Layer 3 of a small transformer language model trained on English Wikipedia (10 layers, counted from 0, width 96).
A neuron's activation on a vector x is ReLU(gate . x + bias) times (in . x + bias), where the dot is the dot product.

Input weights of the MLP neurons that the questions are about. A number n stands for n times 0.00063.
n17 gate (bias -0.394): -105 -102 -225 -55 21 227 -31 -186 -152 -54 -150 -395 157 -241 -89 -143 -157 -191 -55 148 101 -45 205 -132 -306 185 -119 -163 45 131 -82 90 46 -39 183 13 102 -94 -175 -27 208 -120 116 -200 -176 -145 13 -160 -193 -16 149 -170 89 77 4 254 -38 -13 -27 -80 -83 121 438 -38 -31 19 119 131 50 130 13 185 77 233 -101 75 74 36 -60 156 79 -147 57 -216 0 154 -13 -126 83 -30 140 187 45 -22 146 27
n38 gate (bias -0.514): -186 37 -61 -126 45 214 -161 183 147 -72 178 -229 58 -130 59 -65 8 74 -16 76 8 -307 -202 -37 234 -93 -33 -41 -108 102 -96 26 188 -107 -67 -456 58 177 200 22 43 82 -215 4 -208 35 -34 37 97 -84 84 -127 -98 27 -13 110 -45 -8 -155 -129 -40 -160 109 -168 82 63 8 130 -307 -56 -21 125 -175 -70 -8 -7 59 -12 161 57 28 -126 -84 278 -60 -140 -110 -76 215 237 -12 277 16 228 262 44
n164 gate (bias -0.282): 20 47 -218 13 20 14 -98 57 -13 56 51 -10 -110 -26 -126 20 124 267 125 45 116 121 -55 101 -66 -77 -118 -140 -312 171 41 -16 -13 88 239 -70 -158 68 33 -169 -32 -184 -173 220 -6 -127 53 -10 -156 0 -43 -7 -98 170 -41 -124 144 36 213 57 157 68 -186 -64 -52 56 16 -133 -100 -150 114 3 -3 101 45 72 -98 -32 -10 3 224 -97 21 -129 79 219 -161 -197 -62 -17 34 105 -126 -116 74 -76
n211 gate (bias -0.620): -56 -72 -30 43 -115 55 -233 57 -124 31 40 43 -113 -100 -270 -81 157 141 25 -121 14 162 114 107 80 -91 -149 -105 -199 110 58 26 -7 -61 183 136 -66 246 58 -30 294 -105 -34 -26 3 0 101 -142 -78 136 7 -7 43 -68 84 -67 85 -74 -15 26 38 -124 24 -146 -169 75 159 -137 -137 -219 176 -36 -61 -228 -183 -95 -86 -7 147 -11 101 -41 -129 60 42 186 85 175 219 128 163 -34 96 -72 -130 -233
n214 gate (bias -0.350): 157 -199 -62 -97 -31 -156 -97 224 150 -46 153 -203 -186 19 -45 -208 179 175 121 -88 78 177 -92 -292 -95 44 132 -47 -4 -70 162 22 30 236 168 -245 191 57 97 -253 -65 -61 53 36 267 258 123 -89 -147 -167 42 -20 39 -107 -20 -66 93 92 119 82 -72 -135 0 19 107 189 102 67 -200 -45 52 103 -67 -194 63 45 -68 -166 24 -120 27 67 -68 33 133 116 -97 124 15 -66 58 -75 -131 -288 -249 -29
n17 in (bias 0.092): 97 115 285 141 -12 -36 -86 47 -41 58 -96 206 -258 164 -200 219 121 89 -20 -243 11 334 -105 170 44 56 39 168 -4 83 -52 73 35 -52 -81 77 78 7 -129 -46 -247 -104 -178 -117 -108 30 -137 27 19 133 -100 -59 79 -105 101 -28 8 -31 183 -62 131 -58 -200 8 72 70 23 -19 -105 -142 -126 -164 244 -103 -222 14 0 86 175 322 -93 122 138 -50 31 17 130 247 -123 43 -118 -119 23 -24 -30 -444
n38 in (bias 0.044): 174 -23 29 86 87 -237 -61 130 47 186 59 209 -103 -35 -30 -270 -84 141 -254 -47 255 168 9 -18 -64 -30 -135 -211 -124 18 -14 -205 -173 233 -33 -196 -133 146 -15 135 -137 276 238 134 9 141 14 -287 244 -89 -120 77 -190 4 -98 -221 54 18 -10 291 -35 53 -99 23 -17 -170 0 152 125 -158 130 -170 155 167 -142 80 -79 60 -247 -247 -186 -61 84 240 -342 82 18 -288 62 204 99 -384 -22 46 48 92
n164 in (bias -0.066): -90 42 -32 -49 103 -252 74 19 7 166 -180 -61 -74 22 -83 19 -8 158 -250 4 -115 -104 155 72 -71 101 -234 -207 199 -106 -96 -87 7 95 35 -129 -343 -7 82 -28 -83 52 60 101 57 -293 92 -23 154 7 -44 125 -163 7 -35 136 135 -71 -100 175 -77 -136 -101 64 -10 -172 37 196 153 -184 195 42 -4 -19 -47 -27 59 -61 46 -26 -170 -241 121 341 -52 12 139 -155 18 -57 -4 394 -33 77 116 -69
n211 in (bias -0.111): -309 -89 -121 68 -103 -44 -241 17 -4 116 17 102 -55 -90 -162 -181 4 64 123 -57 -97 139 157 4 48 36 -173 -103 80 114 52 173 137 -47 31 22 -282 250 -74 136 124 -76 -280 -273 168 92 -85 59 -373 59 75 -68 -76 161 4 -76 -93 -13 -71 -62 21 -49 134 81 -109 89 213 -86 -138 -18 70 -172 57 -102 -145 -41 140 177 -64 -232 50 168 -319 -18 -87 231 25 83 -29 153 431 -64 163 163 -223 32
n214 in (bias -0.104): 188 -58 47 75 4 -50 230 57 301 -173 121 -80 116 -197 106 62 -241 14 -36 -109 -59 -99 278 -191 -100 -4 181 -229 -19 75 185 -57 -113 -233 -5 87 29 -168 173 -194 46 -163 -70 177 184 222 -98 -44 -189 4 91 196 -191 -143 45 -119 -180 -349 28 19 -43 -182 47 -62 -12 231 26 196 -166 206 -36 216 -4 -301 13 -177 -142 -21 0 35 156 197 128 61 -100 -24 -124 5 475 120 -44 -38 106 -153 -21 19

Each question shows a token from some text and the vector x that enters the MLP there. A number n stands for n times 0.011.

" is": 44 -44 -130 -64 -63 7 107 -87 -22 155 -39 -100 9 -140 -92 55 102 66 33 161 134 -91 39 83 -202 43 -51 100 123 15 -54 15 -55 31 23 -99 80 -81 34 -99 89 22 -136 -63 -20 167 88 -48 -118 51 -24 -22 -118 112 -79 33 114 194 277 157 45 -175 21 -18 -124 2 79 95 -102 -229 82 -34 -90 -10 -113 159 -31 91 149 20 -15 -37 2 88 -20 94 103 -62 84 27 22 -60 38 -192 -14 -241
Which three neurons fire most, strongest first? n164, n17, n211

"im": 71 -72 275 54 -5 -7 7 0 25 99 15 162 89 -230 12 -103 90 148 5 -17 -146 156 -53 6 -106 167 13 56 241 -10 -37 -39 -109 17 -55 -11 -62 70 -19 -16 -69 -100 -39 63 -103 137 8 29 37 -14 -136 121 -127 13 -119 79 -118 -99 73 17 -107 -144 -148 36 -4 296 33 -133 24 -187 62 -59 -57 123 -55 -149 55 -23 236 -83 76 -38 94 -94 -50 86 -12 72 -42 179 76 5 -109 25 118 -65
Which three neurons fire most, strongest first? n211, n164, n214

"re": 55 -94 278 -128 -7 14 22 102 49 14 5 76 135 -103 74 43 -31 41 13 -4 -87 -59 53 31 50 167 152 -122 143 87 -124 -47 -41 -17 -266 -42 38 173 -180 -48 147 -39 -156 91 -35 -40 84 -122 -61 -63 -25 91 -27 15 -50 -149 159 49 306 259 241 -275 -18 -72 51 202 51 -110 52 -95 -72 -101 221 19 -108 2 -71 28 113 -75 -48 4 -176 33 -55 67 -42 28 -23 24 -18 -38 -69 15 -82 -217
Which two neurons fire most, strongest first? n211, n214

"ide": -30 -100 123 -85 7 -171 -3 167 -16 102 73 91 -27 -89 148 -51 25 5 20 -49 -100 -2 1 -25 -57 72 -97 149 235 -51 0 36 53 -52 -257 -161 96 27 -152 -154 48 181 -39 260 -129 56 -70 48 -53 -43 55 23 -196 -150 106 96 31 -108 15 -16 -36 -167 -44 14 -15 406 -21 -48 142 23 76 -153 58 281 -68 -14 -53 29 110 -117 4 23 57 -109 132 -31 126 2 65 -56 -21 -5 -81 -30 -25 17
Which of these neurons fires most? n214

" from": 17 -7 120 -38 -64 47 -15 10 14 30 55 70 -8 -181 1 45 38 27 -21 183 17 -96 65 34 -107 -8 -76 146 121 -78 -32 -12 174 25 -58 -158 14 -126 185 -93 28 1 -166 58 -2 176 -119 -51 -31 142 46 85 145 119 31 -61 -48 -21 2 51 3 -145 77 -101 5 92 43 131 16 -56 147 -221 -162 108 -7 -95 -79 -40 4 31 32 -16 -111 84 47 192 190 -153 -125 -48 39 -18 176 -195 -126 -159
The most active neuron and its activation: n211, at about 0.24

" The": 52 73 41 4 0 -61 64 -111 43 147 73 -76 154 -99 81 -5 38 97 32 -50 73 -46 -90 23 -34 -63 -140 -79 143 -88 -12 48 25 -84 -56 -34 2 11 -72 -10 196 -74 -48 234 -49 -230 209 108 -65 154 -143 112 -43 169 -81 74 82 -43 303 -195 136 -250 -15 -58 13 59 -6 82 55 -183 -26 -183 -40 191 48 -46 63 -66 -76 16 -91 78 21 -14 65 -11 111 8 -7 -58 -22 -78 129 -122 8 -247
The most active neuron and its activation: n164, at about 1.1

" Can": 42 -53 -108 -13 -239 10 181 52 -9 157 -42 74 -7 -237 -76 -19 47 165 -6 -21 157 20 36 14 -79 -8 -15 -85 206 -149 -53 79 123 -58 -204 -106 -53 28 -115 -107 21 -109 30 8 -72 9 60 193 48 114 -24 11 -7 -97 -47 233 -26 28 128 -6 80 -106 85 -63 -13 192 153 138 -19 20 103 -191 -29 11 -22 4 92 -49 250 50 -132 -14 -132 -8 3 46 -21 -39 -69 -67 109 -110 27 -12 -223 82
Which of these neurons fires most? n211

" part": 40 -4 122 27 62 -104 16 -217 -124 -65 170 -63 32 73 16 -78 57 32 36 132 -106 -59 141 81 -126 -120 -27 49 51 -217 101 127 66 -23 -202 -192 120 64 69 -1 114 81 -26 37 21 -98 42 71 -16 54 42 -53 -101 156 -128 45 10 -27 -18 67 90 -219 -2 12 -60 144 83 -54 144 90 -151 -126 45 125 -126 172 -14 -37 187 -98 -107 -8 -42 211 -13 0 44 -43 -89 218 -37 36 -52 -94 -91 -28
Which of these neurons fires most? n38